Layer 3 of a small transformer language model trained on English Wikipedia (13 layers, counted from 0, width 64).
A neuron's activation on a vector x is squared ReLU(weights . x), where the dot is the dot product.

Input weights of the MLP neurons that the questions are about. A number n stands for n times 0.0047.
n8: -8 -18 -48 3 -2 14 -39 -12 -14 12 -11 24 -6 14 24 0 25 37 5 12 5 -22 -3 4 1 -4 20 18 20 -3 17 -49 -16 -25 -23 40 -34 -24 -10 18 23 16 4 57 31 32 -47 16 -39 -16 -13 5 5 15 -27 5 24 16 0 -2 -50 34 -8 19
n18: -32 65 -33 -25 1 27 4 23 -17 28 -4 39 -4 -16 -8 -39 -14 17 21 19 -73 -28 15 -22 22 -6 -18 -13 -23 -8 -8 -33 -1 24 -26 14 -45 5 -17 -18 2 6 -9 2 -2 21 22 30 1 1 -4 20 14 35 -9 -15 -4 22 -2 10 -15 4 31 17
n46: 31 27 -11 47 25 12 -9 5 -9 38 -15 15 38 -4 1 1 -6 48 11 -6 -4 12 -29 24 17 23 -20 7 -59 -12 27 4 -15 -8 16 33 -44 15 -11 45 11 6 -3 32 8 61 -7 -6 16 34 -26 -79 -5 -1 -11 13 -7 18 -14 18 4 -32 10 -13
n51: 14 41 -19 6 -21 -13 -33 -32 -24 41 15 21 -39 26 -33 2 23 13 -2 11 -1 -20 -9 9 44 16 -21 -7 -12 19 56 16 -21 -4 -4 1 8 34 15 53 1 11 39 -14 -2 9 -15 26 6 25 -22 -58 -39 18 -23 14 -25 -27 7 -7 -13 -30 -14 24
n52: -10 74 -22 36 7 3 -70 -19 -38 25 16 23 6 -23 26 -28 16 41 41 5 0 -2 33 -49 13 3 16 -5 11 42 12 18 17 0 -40 40 -18 -3 2 22 41 42 5 -6 38 20 -22 45 -75 0 -29 -11 -22 13 -60 52 70 26 -12 28 11 -9 17 1
n57: 9 25 -5 33 2 -19 1 -15 2 -1 20 6 70 27 16 47 19 -5 30 10 -7 -40 -51 8 18 17 -18 4 -39 7 2 24 -29 4 15 -25 -12 24 0 15 23 75 5 28 -3 -17 67 43 -25 64 -43 -46 26 15 -11 32 6 8 -44 -5 -83 22 -14 4
n63: 5 55 -38 -8 -10 29 -51 -15 -31 18 -17 16 0 -5 13 -48 0 -23 0 -25 -1 -12 23 -33 2 23 -5 -26 -16 -3 30 -43 -3 -41 -23 -8 -7 -16 -22 41 64 -9 -18 -4 1 26 -10 -2 -21 -15 -3 -34 -26 12 6 13 31 -9 -52 14 -29 -1 -4 -10
n77: 27 15 21 22 -32 10 -6 20 12 12 -4 -34 -9 -4 -48 -42 -61 44 41 27 -26 -27 -10 -17 -15 11 -43 -24 10 -24 11 -34 -28 -39 -66 25 -9 24 -29 17 5 -2 -2 -15 28 14 -37 65 -69 -5 -26 20 35 29 -26 8 3 -17 17 4 30 -26 95 -21
n81: -40 3 10 4 42 30 -20 58 24 20 30 -19 -14 -5 11 -7 -34 32 49 9 -5 -2 52 -40 -15 -6 3 -4 -44 -48 -23 -38 12 -76 -54 -4 -35 3 -28 47 6 66 10 13 -1 36 -1 -27 -7 13 20 -17 38 -21 -54 -43 91 -21 -18 5 -6 -23 -8 -22
n83: -49 -1 -6 37 31 11 -1 20 28 14 16 -1 -28 18 -10 -22 25 -26 30 1 -78 29 14 -58 -70 -19 -15 -13 -48 21 11 15 -4 -25 19 9 16 51 13 42 -23 33 -24 -40 0 32 31 -6 5 -12 -11 -44 -29 -48 -20 -52 21 31 -24 0 -8 -8 -6 -8
n89: -13 13 15 11 17 -9 -6 17 23 13 53 -24 -20 -12 -7 -37 -11 28 2 13 -14 17 6 -25 -3 -9 -4 19 21 12 15 -12 4 -21 -15 -7 8 -10 32 24 7 69 12 15 15 9 -31 34 -46 -9 -59 -45 20 -22 -1 10 15 8 -33 -13 -37 17 -50 15
n103: 0 -2 -4 -22 23 31 -3 -20 4 37 -4 10 24 2 3 -6 1 -15 -7 13 30 -35 -7 1 -15 -6 -31 9 44 -35 22 -30 5 24 -13 13 0 -11 -5 11 4 6 24 15 26 -22 6 0 9 4 -20 50 6 48 -17 -24 32 -21 -42 30 -27 20 1 -33
n114: 10 38 2 54 22 27 -46 -37 16 11 -17 0 -8 10 32 -7 -32 28 -9 43 14 -2 19 18 -8 -45 28 -22 0 -29 -7 5 -13 3 -5 31 -17 32 31 24 -9 23 -4 34 29 -8 -45 1 2 -33 -15 -27 6 -8 -21 35 -7 -15 25 9 -11 -29 5 -21
n115: 49 9 -39 3 -13 7 -5 3 52 30 24 -20 -3 9 9 21 7 35 17 21 20 -12 -20 -22 -7 29 -23 -10 17 23 28 -2 -54 -38 -46 -29 -27 9 19 -28 42 5 17 -44 10 50 -26 24 -21 -12 -5 11 14 35 -63 45 19 6 24 -35 -13 -34 13 -4
n116: -54 16 -32 -21 -32 -3 -2 -13 -41 4 14 7 -38 -18 13 2 -24 33 36 26 -35 -12 3 -25 -39 4 19 -5 -26 -25 37 17 -48 -8 -22 41 0 1 -12 63 24 80 11 -6 19 8 7 34 24 21 -6 -28 21 -2 -2 -33 9 31 9 -27 -7 10 20 2
n123: 15 -9 -4 41 39 21 -35 -5 29 4 -13 -26 -34 26 -22 17 -3 18 25 29 -18 -60 2 -8 10 -21 -41 -31 -45 18 -25 22 -5 -25 -11 -23 2 -6 -14 58 21 -14 -3 -39 32 21 41 10 -50 52 -27 -28 41 23 14 -49 46 -16 -14 -18 -49 58 3 31
n129: 9 8 14 -23 -1 20 14 -17 22 0 1 31 13 -6 14 -23 -4 28 -20 30 -10 23 12 -2 11 18 -62 -21 -12 1 37 19 -19 5 -52 -5 -14 -10 -32 -40 36 -10 -12 -13 37 22 -24 19 -11 -9 -17 -1 -20 -10 -19 53 29 28 -43 -2 -20 17 61 2
n132: 0 17 57 12 42 -12 12 -33 -29 19 40 -15 -20 -22 36 28 20 11 36 -9 -39 -11 -14 -19 -7 45 0 -28 38 3 -27 17 -50 31 4 8 -23 54 -3 23 3 -1 -26 -30 11 4 -16 73 -24 -5 -36 10 45 -39 -33 28 43 -33 21 -9 -15 6 -14 13
n134: -13 -8 19 12 -11 -6 -13 -4 2 93 36 -2 5 13 -30 11 22 23 22 33 -8 13 45 -18 35 -21 -27 3 -3 -34 50 3 -21 9 -17 -28 5 28 -27 6 1 -12 20 17 -8 19 -1 22 3 82 -54 -22 -3 -3 14 3 6 0 -25 23 -33 51 40 -43
n143: -6 -8 -3 -10 4 56 -18 8 22 39 -22 -25 -38 5 38 -6 10 -1 22 -13 -24 -5 8 -16 39 4 -8 -21 19 -13 -17 -11 31 -3 -29 10 -57 34 -3 -50 -20 -9 8 -15 4 20 47 -8 -27 28 5 -20 -42 44 -27 23 32 -28 -20 18 10 -12 10 -7
n144: -37 15 9 7 51 3 -26 -1 22 41 -16 2 2 29 45 -26 -1 -29 -1 -20 34 -25 -12 -12 -40 14 -21 -13 -23 -56 40 3 9 -38 -18 -2 13 -4 15 25 -11 12 -24 -27 -28 -10 40 2 -59 -1 -34 -4 4 10 13 10 46 13 -13 23 -74 21 14 -15
n151: 4 18 -9 -30 35 19 17 -1 18 15 -26 17 19 -12 19 23 13 -1 6 7 30 -18 18 -52 -34 42 -1 -4 0 17 12 -43 -16 -18 -38 -13 -2 -22 -22 41 27 49 33 -15 34 31 -42 14 2 3 -16 -13 -21 -12 -24 -39 39 1 -15 9 -65 -55 5 9
n155: -5 -32 14 15 46 15 -13 -9 13 -7 32 -10 -39 28 12 10 18 -3 20 -33 29 12 5 -22 26 -19 -14 -12 -48 -10 -25 -5 -2 -4 20 3 -9 28 -49 13 3 8 2 -37 16 -13 -16 8 -9 0 -9 -16 -11 -8 -21 35 5 -35 -23 -15 -56 38 27 15
n177: -21 23 5 -30 26 37 -35 -42 5 68 38 -11 0 49 -25 24 7 25 63 -44 -62 -17 26 -14 7 -21 4 0 10 5 14 48 -41 2 -16 0 -37 14 -6 46 -12 -5 23 0 -29 79 -14 19 -3 -3 -19 -43 14 -36 -8 40 28 -2 -48 -11 -19 14 -15 -3
n193: -71 23 34 36 45 -20 -1 -12 18 2 29 -28 -65 -20 -21 -37 -37 4 1 3 -24 -26 -13 -4 32 23 15 6 5 10 -26 3 -22 9 -3 21 31 15 -19 -15 16 52 2 19 30 -5 -59 0 19 -5 -54 20 18 -35 -42 3 -17 -5 -42 -33 -30 -19 -12 -15
n203: -28 -28 -8 34 11 34 -5 46 21 11 43 -37 -8 34 8 22 -18 36 -9 -21 -41 26 27 -33 51 8 -7 20 -19 5 32 -31 -24 -1 19 3 -13 17 0 -5 -5 28 43 -12 6 31 22 11 -50 31 -7 -23 28 6 -26 2 -11 -33 -22 42 -5 -56 -13 21
n210: 29 13 -21 -4 -14 17 -30 -44 -15 -2 30 8 7 -10 2 -32 23 11 2 13 19 -41 -7 -54 -5 -20 0 24 -23 -10 10 40 -31 -5 -14 74 -13 34 -33 -1 17 21 9 51 16 -3 8 -6 7 -9 -12 -26 21 24 -49 -3 -12 24 -3 -35 -27 15 17 2
n222: -2 -19 12 -28 -2 16 -25 -3 -2 -1 -37 -24 -30 20 10 -2 19 -29 -1 -6 30 -10 15 12 33 5 -34 -15 -9 -34 20 -12 -17 -4 -39 6 27 10 -23 -49 2 -13 15 -18 52 35 -6 31 -40 8 6 35 -10 9 -9 13 8 7 -2 12 -16 -18 39 -4
n230: 19 4 17 40 13 15 41 -29 30 9 28 -56 34 8 -13 -29 18 -20 17 24 -24 -23 11 -49 11 65 12 2 -19 38 -28 3 -23 3 12 6 8 29 -24 0 2 22 2 -39 28 4 -5 59 25 -2 -40 -27 4 40 -39 8 16 17 -9 21 -11 -3 2 -11
n234: -10 24 -6 32 14 13 -8 -23 33 -22 12 -4 -20 40 19 -34 -46 -2 4 -13 15 -12 -1 -5 -49 48 -49 -34 -12 -2 20 -37 -15 -49 10 27 -21 27 -2 31 15 5 6 18 12 -12 -20 23 -43 42 13 14 13 2 -54 38 44 -10 10 12 -13 31 15 23
n235: -25 -18 11 22 6 61 -34 89 10 14 -29 -17 15 54 -32 25 -13 -3 -26 8 -5 -45 -4 -28 27 13 -26 -18 48 -63 9 37 -12 -20 -10 7 -52 5 -17 -1 5 16 3 -14 27 20 16 56 -22 -2 -12 -22 0 30 -38 -29 50 -3 -19 4 4 -23 -4 -24
n248: 8 0 -42 35 7 2 53 24 13 11 29 -42 17 35 -5 -13 3 0 -8 -22 -16 25 22 -16 -33 26 -68 -4 -12 -27 -18 48 -14 -18 11 15 -5 20 25 -42 22 0 27 -22 -5 6 41 1 -39 -19 -21 -8 30 -39 -5 37 -3 -19 -22 48 -10 -24 0 21

Each question shows a token from some text and the vector x that enters the MLP there. A number n stands for n times 0.064.

"i": -7 -63 -19 -26 -28 -36 2 -14 7 -26 -4 12 7 -15 15 -12 0 2 -6 5 11 23 0 1 6 -14 16 -21 1 -9 -1 15 -5 14 -14 1 12 12 -10 -8 11 -15 -16 -10 4 5 0 9 26 -18 25 28 -4 8 -2 -3 -5 8 -16 5 -6 -2 13 8
Which neuron fires most, and how strongly? n129, at about 1.6

" on": 7 9 17 11 -2 -82 18 -15 -17 -11 -4 3 -10 -7 -3 -20 12 -14 -2 -3 -6 6 -14 11 10 2 14 16 -5 9 -6 2 -1 1 -3 -9 -18 10 16 15 -11 -5 -6 -4 -14 -14 -13 17 2 -21 39 9 -6 10 -2 7 6 -2 24 1 5 14 -4 16
Which neuron fires most, and how strongly? n132, at about 1.9

"1": 19 8 12 -19 -1 -30 6 -8 3 -42 -6 2 15 2 15 -19 -5 -22 8 -12 10 -3 15 -7 3 7 2 -20 -5 8 7 4 7 4 -6 -15 -3 -5 -6 5 -16 12 -14 6 6 9 -29 4 34 -33 42 25 9 0 22 -11 -20 7 2 9 -17 -1 -18 29
The neuron with the highest activation: n151

"en": 30 -60 -6 0 -5 -31 6 12 5 -28 -15 -11 -26 5 7 -9 25 6 -6 15 14 12 9 -19 5 -22 5 8 7 -1 -3 14 -3 1 -11 -3 -3 -1 -1 -6 -10 -20 -21 -9 -3 4 2 -9 9 -23 36 3 1 15 15 -15 -23 -10 -2 3 -20 -11 9 -15
The neuron with the highest activation: n222

"ov": 14 -74 -13 -8 28 -28 -10 -17 5 -2 12 -1 1 -9 6 16 -2 -2 -16 17 13 12 11 -4 14 5 -6 -2 1 13 -10 5 20 20 2 -7 12 12 0 -10 -21 -5 -14 -9 -33 -7 1 -12 -1 -6 -13 10 10 -10 5 16 -31 3 -6 17 -3 -9 -13 6
The two highest activations, in order: n155, n248

" Mexico": 5 -25 0 9 10 -34 14 6 -7 -3 -6 -27 11 -14 22 -7 -12 -7 -22 2 -2 -17 -13 1 -11 -31 22 12 12 -35 6 17 8 -6 6 11 7 -5 17 6 -24 4 4 1 8 -31 -7 -18 33 -31 21 -7 14 -4 -3 5 -23 -11 3 26 6 -15 -3 11
Which neuron fires most, and how strongly? n114, at about 2.6

" that": 14 22 -8 13 -7 -56 11 2 6 -15 -1 -11 -1 -16 2 -21 -3 -3 4 6 -2 18 2 -15 2 -13 10 -14 -10 10 -11 8 -9 -15 -29 15 9 -13 -9 39 -40 -19 3 -12 -18 -18 -4 15 -8 -22 13 2 -6 -2 6 7 -10 22 29 8 13 3 -1 -6
The neuron with the highest activation: n77

"low": 19 -66 16 3 6 -62 5 -3 -12 -6 -16 -15 -16 11 -15 7 9 -7 -3 10 8 19 -5 -10 -2 -10 13 -6 6 -4 -3 -3 -1 15 -2 -21 -8 1 -17 -3 -22 -5 -6 4 -19 -3 7 -4 1 -18 18 11 7 12 0 2 -2 -14 -25 10 -10 1 -12 6
The neuron with the highest activation: n155

" or": 6 19 2 7 -12 -83 2 -4 20 2 7 1 10 29 -8 -8 11 -9 0 -1 1 13 -9 -7 -1 -11 18 0 -29 11 -1 2 8 -11 1 2 -11 -3 2 6 -31 -11 -8 11 -10 -10 12 13 0 -8 15 15 -18 5 0 2 -9 15 30 1 12 -5 -16 3
The neuron with the highest activation: n83

" York": 26 -33 10 -6 11 -42 -5 -2 -10 3 -13 -13 -3 8 22 -18 -11 -1 -17 -10 0 -10 -15 10 -8 -16 30 0 20 -12 19 5 11 3 -9 9 -5 -13 14 14 -24 7 -3 5 4 -20 6 -18 24 -39 30 -1 6 4 0 9 -23 -7 -8 34 -10 2 6 7
The two highest activations, in order: n114, n103

"s": 17 -1 -15 20 -13 -59 9 -21 6 -14 -14 9 8 4 -9 -5 6 25 -6 3 -2 26 -4 -19 12 -4 -5 -6 -12 4 3 28 9 4 -6 -6 11 -1 15 27 3 -11 -4 -12 -4 -2 -25 -15 21 -16 21 2 6 7 -4 1 -14 32 -13 -9 -12 5 -22 34
The neuron with the highest activation: n51

"ye": -7 -61 13 5 6 -46 -11 -2 7 -10 7 -11 -1 -8 -4 -1 -4 7 13 1 8 -9 -20 19 8 -4 -10 -34 -23 -1 5 7 10 -11 16 22 17 -4 -7 0 -16 -16 6 -12 -14 4 17 -24 15 -1 9 -20 3 18 6 3 -20 28 12 10 7 -7 -16 8
The three highest activations, in order: n46, n123, n155

"N": 15 -23 -8 -19 4 -54 -25 -10 11 -19 -4 14 8 -3 6 -14 -12 -19 -15 -27 -13 3 10 -20 11 4 14 -35 -8 -3 0 8 32 -22 0 5 -6 -3 1 10 4 -17 -2 27 -9 -7 -11 -7 14 -23 30 -4 -3 14 14 3 -16 -1 -10 -2 -1 -8 -6 22
The neuron with the highest activation: n63

"ub": -9 -60 -18 -7 29 -14 -13 1 22 -22 12 7 16 -4 -3 -12 -5 -4 5 2 21 -2 1 -8 -4 14 -1 1 22 14 -3 8 12 11 -11 -15 -1 -14 -5 23 -6 -11 -14 17 -17 19 -13 -6 24 -38 18 14 10 9 -11 18 -10 -2 1 3 -11 13 -24 15
Which neuron fires most, and how strongly? n8, at about 1.3

" with": -1 -2 -3 1 5 -91 5 -17 -7 10 -6 7 2 0 -4 -13 10 -5 0 -6 -18 12 -1 3 3 -1 10 7 2 7 1 6 11 3 -10 5 -15 -8 16 27 -10 -12 -5 11 -6 -2 -4 13 -8 -30 30 11 -8 8 -8 9 0 7 20 23 5 8 -5 9
The neuron with the highest activation: n52

"D": 14 -15 -20 -9 -15 -22 -15 -18 -7 -28 1 26 -9 -1 19 -17 -6 -1 8 -22 7 -7 7 -11 2 17 12 6 -4 -7 6 -11 32 -9 -1 -27 -1 -26 8 6 3 -35 -3 20 11 -6 -4 -11 18 -40 33 31 5 -12 1 -3 10 9 -16 -14 -12 -4 -2 6
The two highest activations, in order: n63, n8

" life": -13 1 0 -8 2 -59 16 11 6 -19 2 -13 3 -11 -13 -21 -10 8 3 4 14 -6 -6 -9 1 -10 13 -1 -19 11 12 15 10 17 -15 21 3 -29 20 10 -8 -15 -2 -19 -9 4 14 -2 25 -33 10 3 29 4 -1 -8 -15 30 -3 -30 13 8 -10 8
Which neuron fires most, and how strongly? n116, at about 1.1

"vision": -11 -44 16 -5 -5 -72 11 -11 13 -1 10 13 1 6 5 9 5 -13 -14 -3 -4 -5 5 13 30 -8 -13 2 -2 -10 11 7 22 12 -11 -7 20 -1 -4 7 -39 -6 -2 11 -30 0 8 -1 13 -4 4 -5 12 -7 -4 -8 -13 -1 -7 4 -15 0 -9 17
The two highest activations, in order: n134, n57

"no": -9 -53 -14 11 -4 -9 -1 8 20 -27 8 -4 26 5 -11 9 11 7 7 6 20 -19 -22 -2 2 6 -1 -22 1 11 5 -10 49 -15 -7 14 12 4 11 6 -1 -19 16 3 -7 -14 2 -4 17 -26 28 19 14 11 4 26 -1 -3 15 -14 1 -10 -11 10
Which neuron fires most, and how strongly? n115, at about 0.33

"L": 28 -21 -21 -15 -11 -26 -30 -11 -6 -29 0 18 6 -10 3 -16 -12 3 -16 7 -10 2 6 -9 -1 10 12 -18 -7 23 -7 -13 12 -6 5 -22 23 -18 11 24 2 -23 -6 15 -7 13 -27 0 17 -41 32 23 -9 -1 -4 -4 2 -2 -22 9 6 -6 0 7
The two highest activations, in order: n63, n8

" the": 15 28 -3 -17 4 -75 -3 -1 -3 12 8 2 14 -5 7 -4 0 -15 2 -1 2 -1 -7 0 -6 -3 -4 -16 -4 9 1 -9 8 4 -11 5 4 3 1 11 -26 -8 2 14 -7 1 3 -2 21 -15 65 0 -13 -4 -17 5 -4 -1 9 0 -3 -3 -3 23
The neuron with the highest activation: n51

"y": 17 -64 -16 2 -6 -28 3 -12 -2 -46 -19 16 -2 -16 1 5 6 -7 -9 3 12 -14 -1 2 0 7 -6 -10 -17 -6 -1 1 4 -8 3 -9 -6 -11 -10 -11 -15 -29 13 -21 7 -2 10 10 18 -29 14 30 -6 -2 -19 -6 7 6 10 7 -7 -16 -14 11
The neuron with the highest activation: n222

" Do": 4 -54 -1 2 -11 -5 -2 -8 -2 -29 2 4 16 -21 -15 -6 17 -17 -16 -14 27 -12 -12 -14 -12 -14 -11 -4 1 10 -5 -10 7 -20 -3 10 -2 -20 -1 20 -9 -17 12 0 -12 -10 3 5 39 -44 13 25 -8 1 -6 -8 -11 20 10 -10 -22 1 -5 -2
The two highest activations, in order: n210, n103

" for": 17 11 -7 2 -13 -77 12 -18 -4 -3 -16 12 -6 11 -2 5 11 -13 16 1 -10 6 4 -5 3 -6 6 8 1 11 5 12 18 3 1 7 -18 -1 7 34 -17 8 -12 2 -37 -14 1 11 -12 -14 21 -3 -9 8 -6 -3 4 -4 32 18 1 4 -13 12
The neuron with the highest activation: n51

" to": 16 6 -12 4 -12 -65 8 -18 3 0 6 1 7 -6 -20 -1 -1 -26 7 1 -16 12 1 14 9 2 8 6 -2 20 -6 1 -4 1 2 -3 -1 -6 2 26 -11 -3 -22 -6 -26 1 -5 -4 -15 -32 42 12 -3 -6 1 18 12 12 40 -4 -1 5 -15 -13
The neuron with the highest activation: n132

"Highest": 2 -17 -2 -15 10 -32 0 -16 8 -16 -15 -1 -4 -10 -17 -9 -18 -17 -5 10 3 -7 -3 -24 -4 1 18 -2 -1 -17 14 9 -10 -4 -16 11 -1 -24 5 24 -37 -12 -3 0 -28 -26 -9 -8 26 -30 49 -9 16 -7 -13 -1 8 13 -6 -3 0 -2 -17 24
The three highest activations, in order: n116, n210, n81

"mit": 9 -68 -12 -30 -4 -39 12 -5 -6 -6 -16 -9 -13 -12 7 -16 29 6 3 4 3 16 7 -10 12 10 -1 -5 5 -12 -4 13 3 -5 -6 -17 -1 -21 -8 -4 -15 -8 -13 8 -21 2 7 9 12 -36 7 21 -4 -3 -14 16 6 4 -9 7 -10 15 17 7
Which neuron fires most, and how strongly? n129, at about 1.3

" in": -11 16 3 -2 -6 -76 7 -1 -6 -27 4 9 -5 -12 -11 -16 16 -17 -4 -9 -7 -8 -11 -5 6 12 -10 5 11 0 16 5 3 -4 3 0 -11 11 23 11 -17 -5 -13 -11 -11 -11 -4 2 -4 -20 27 15 1 8 -11 3 -2 -7 42 6 27 2 -4 22
Which neuron fires most, and how strongly? n132, at about 1.1

" Oblast": -7 -25 -2 10 27 -34 -13 -15 7 -23 15 -3 2 -11 4 11 -14 -5 -23 -3 1 -17 21 -6 12 -14 -3 -6 -16 -4 0 10 21 -6 -1 7 -12 4 14 -8 -20 -8 17 -3 -42 -21 -1 -12 12 -11 18 -27 36 6 6 6 -33 4 5 18 23 -10 -13 15
The three highest activations, in order: n203, n248, n114

"gu": 11 -54 -2 -16 13 -34 -13 -3 14 -16 -5 -14 27 -11 4 9 1 -9 9 -3 7 -7 3 -8 16 8 -9 3 4 2 -1 0 45 -3 -13 -17 -32 11 -11 6 -21 -33 3 0 -21 6 25 2 17 -5 10 -6 -12 4 -19 6 -15 -4 2 -5 -6 -18 -13 13
Which neuron fires most, and how strongly? n143, at about 2.2

" by": 7 14 -1 -7 -9 -67 -15 -3 -5 9 -14 12 -4 -6 0 -25 13 -7 3 -12 -15 -2 -8 11 9 -3 30 17 2 9 -3 16 7 5 -4 7 -10 -6 8 26 -14 -1 6 0 -1 -18 3 11 1 -35 22 17 -18 11 12 18 -5 10 38 13 20 13 4 5
Which neuron fires most, and how strongly? n52, at about 1.3

"8": 3 -10 -4 -24 2 -24 0 6 -9 -27 6 5 3 8 13 0 -1 -1 -8 3 15 -22 -8 25 4 -1 17 -5 2 31 -5 11 23 8 -3 15 -21 -3 2 6 -17 -25 -14 9 -16 6 -3 -2 36 -30 0 -7 15 12 24 -7 -11 9 -8 43 -14 -15 -35 24
The neuron with the highest activation: n8

" have": 2 12 9 -9 15 -58 -1 -14 -5 16 -13 -5 20 -13 -4 -32 -1 -3 -6 -8 -9 -2 -10 -6 -14 -3 22 -8 -8 -3 -18 7 16 14 -13 -5 -6 -17 5 17 -42 -22 -8 9 -11 4 -7 11 2 -20 2 27 -6 -1 16 -5 -13 13 34 22 1 5 10 21
The three highest activations, in order: n18, n144, n132

" retirement": 1 11 15 5 -1 -63 6 -10 17 -5 1 -25 4 -4 10 2 -8 0 6 -23 7 -5 5 2 9 -19 20 23 -20 -4 6 13 7 11 -17 16 9 -15 20 10 -39 -16 6 -2 -17 -17 -6 -6 31 -24 10 -10 15 4 -17 -10 2 6 -3 -7 -19 11 -16 17
Which neuron fires most, and how strongly? n193, at about 0.61

";": -13 9 2 15 15 -60 -8 1 4 -18 -2 -9 6 12 -7 0 2 -4 -9 1 -5 2 -14 -8 2 10 5 -16 5 7 -4 27 18 7 4 12 21 4 4 24 -22 1 6 2 -13 -40 6 8 3 -14 48 19 -23 1 -1 6 -12 8 13 27 -20 0 -5 -9
The neuron with the highest activation: n144

"er": 8 -34 -15 20 2 -40 -3 1 21 -9 -8 9 14 -8 -5 -1 3 24 7 21 5 11 4 -29 9 12 18 -10 -23 24 1 12 20 10 -1 1 -5 -3 -7 15 -8 -14 14 -1 -10 -5 -10 -9 1 -38 30 -15 3 8 -13 1 -33 -8 9 14 -6 -16 -32 12
The neuron with the highest activation: n203

" league": 6 -18 -5 -12 1 -74 6 -7 11 2 4 10 0 -30 -11 1 2 -12 6 -5 10 3 6 -20 6 5 20 2 2 3 9 27 12 2 5 6 20 -2 16 13 -29 2 -4 7 -19 -20 -10 -15 14 -7 9 7 40 -12 -7 5 5 6 -7 1 15 3 4 26
The two highest activations, in order: n193, n132

"ma": -9 -50 8 19 11 -32 11 13 10 -9 5 -21 36 7 17 -6 10 0 -15 2 -6 -14 17 -7 3 -8 -6 -5 26 0 10 12 21 -12 11 7 -6 23 3 -11 -13 -6 7 -10 -14 1 -11 -21 22 -1 19 -5 -8 28 -6 17 -25 7 25 -17 6 1 -20 18
The three highest activations, in order: n230, n248, n203

"kh": 20 -68 3 -13 6 -44 -3 -7 3 -7 7 13 12 -7 -8 0 -2 5 -14 3 -1 -17 10 -11 8 15 7 -12 4 18 -11 0 10 -3 5 -1 -21 -14 -6 -23 -19 -16 -12 -1 -23 7 16 -11 21 -13 13 -7 8 15 17 23 -7 3 -21 -18 -3 9 -9 13
The neuron with the highest activation: n155

" teams": 1 -35 -6 17 -1 -64 5 -12 15 5 4 14 -12 -12 -9 -12 7 -13 -18 -20 3 36 0 5 -2 -11 11 -10 -3 -7 -17 14 2 -12 -20 11 22 -2 -2 20 -32 0 -10 11 -15 -15 -20 -6 3 -3 -3 1 18 -20 -8 -7 -12 11 -4 7 2 -2 -18 21
The two highest activations, in order: n193, n83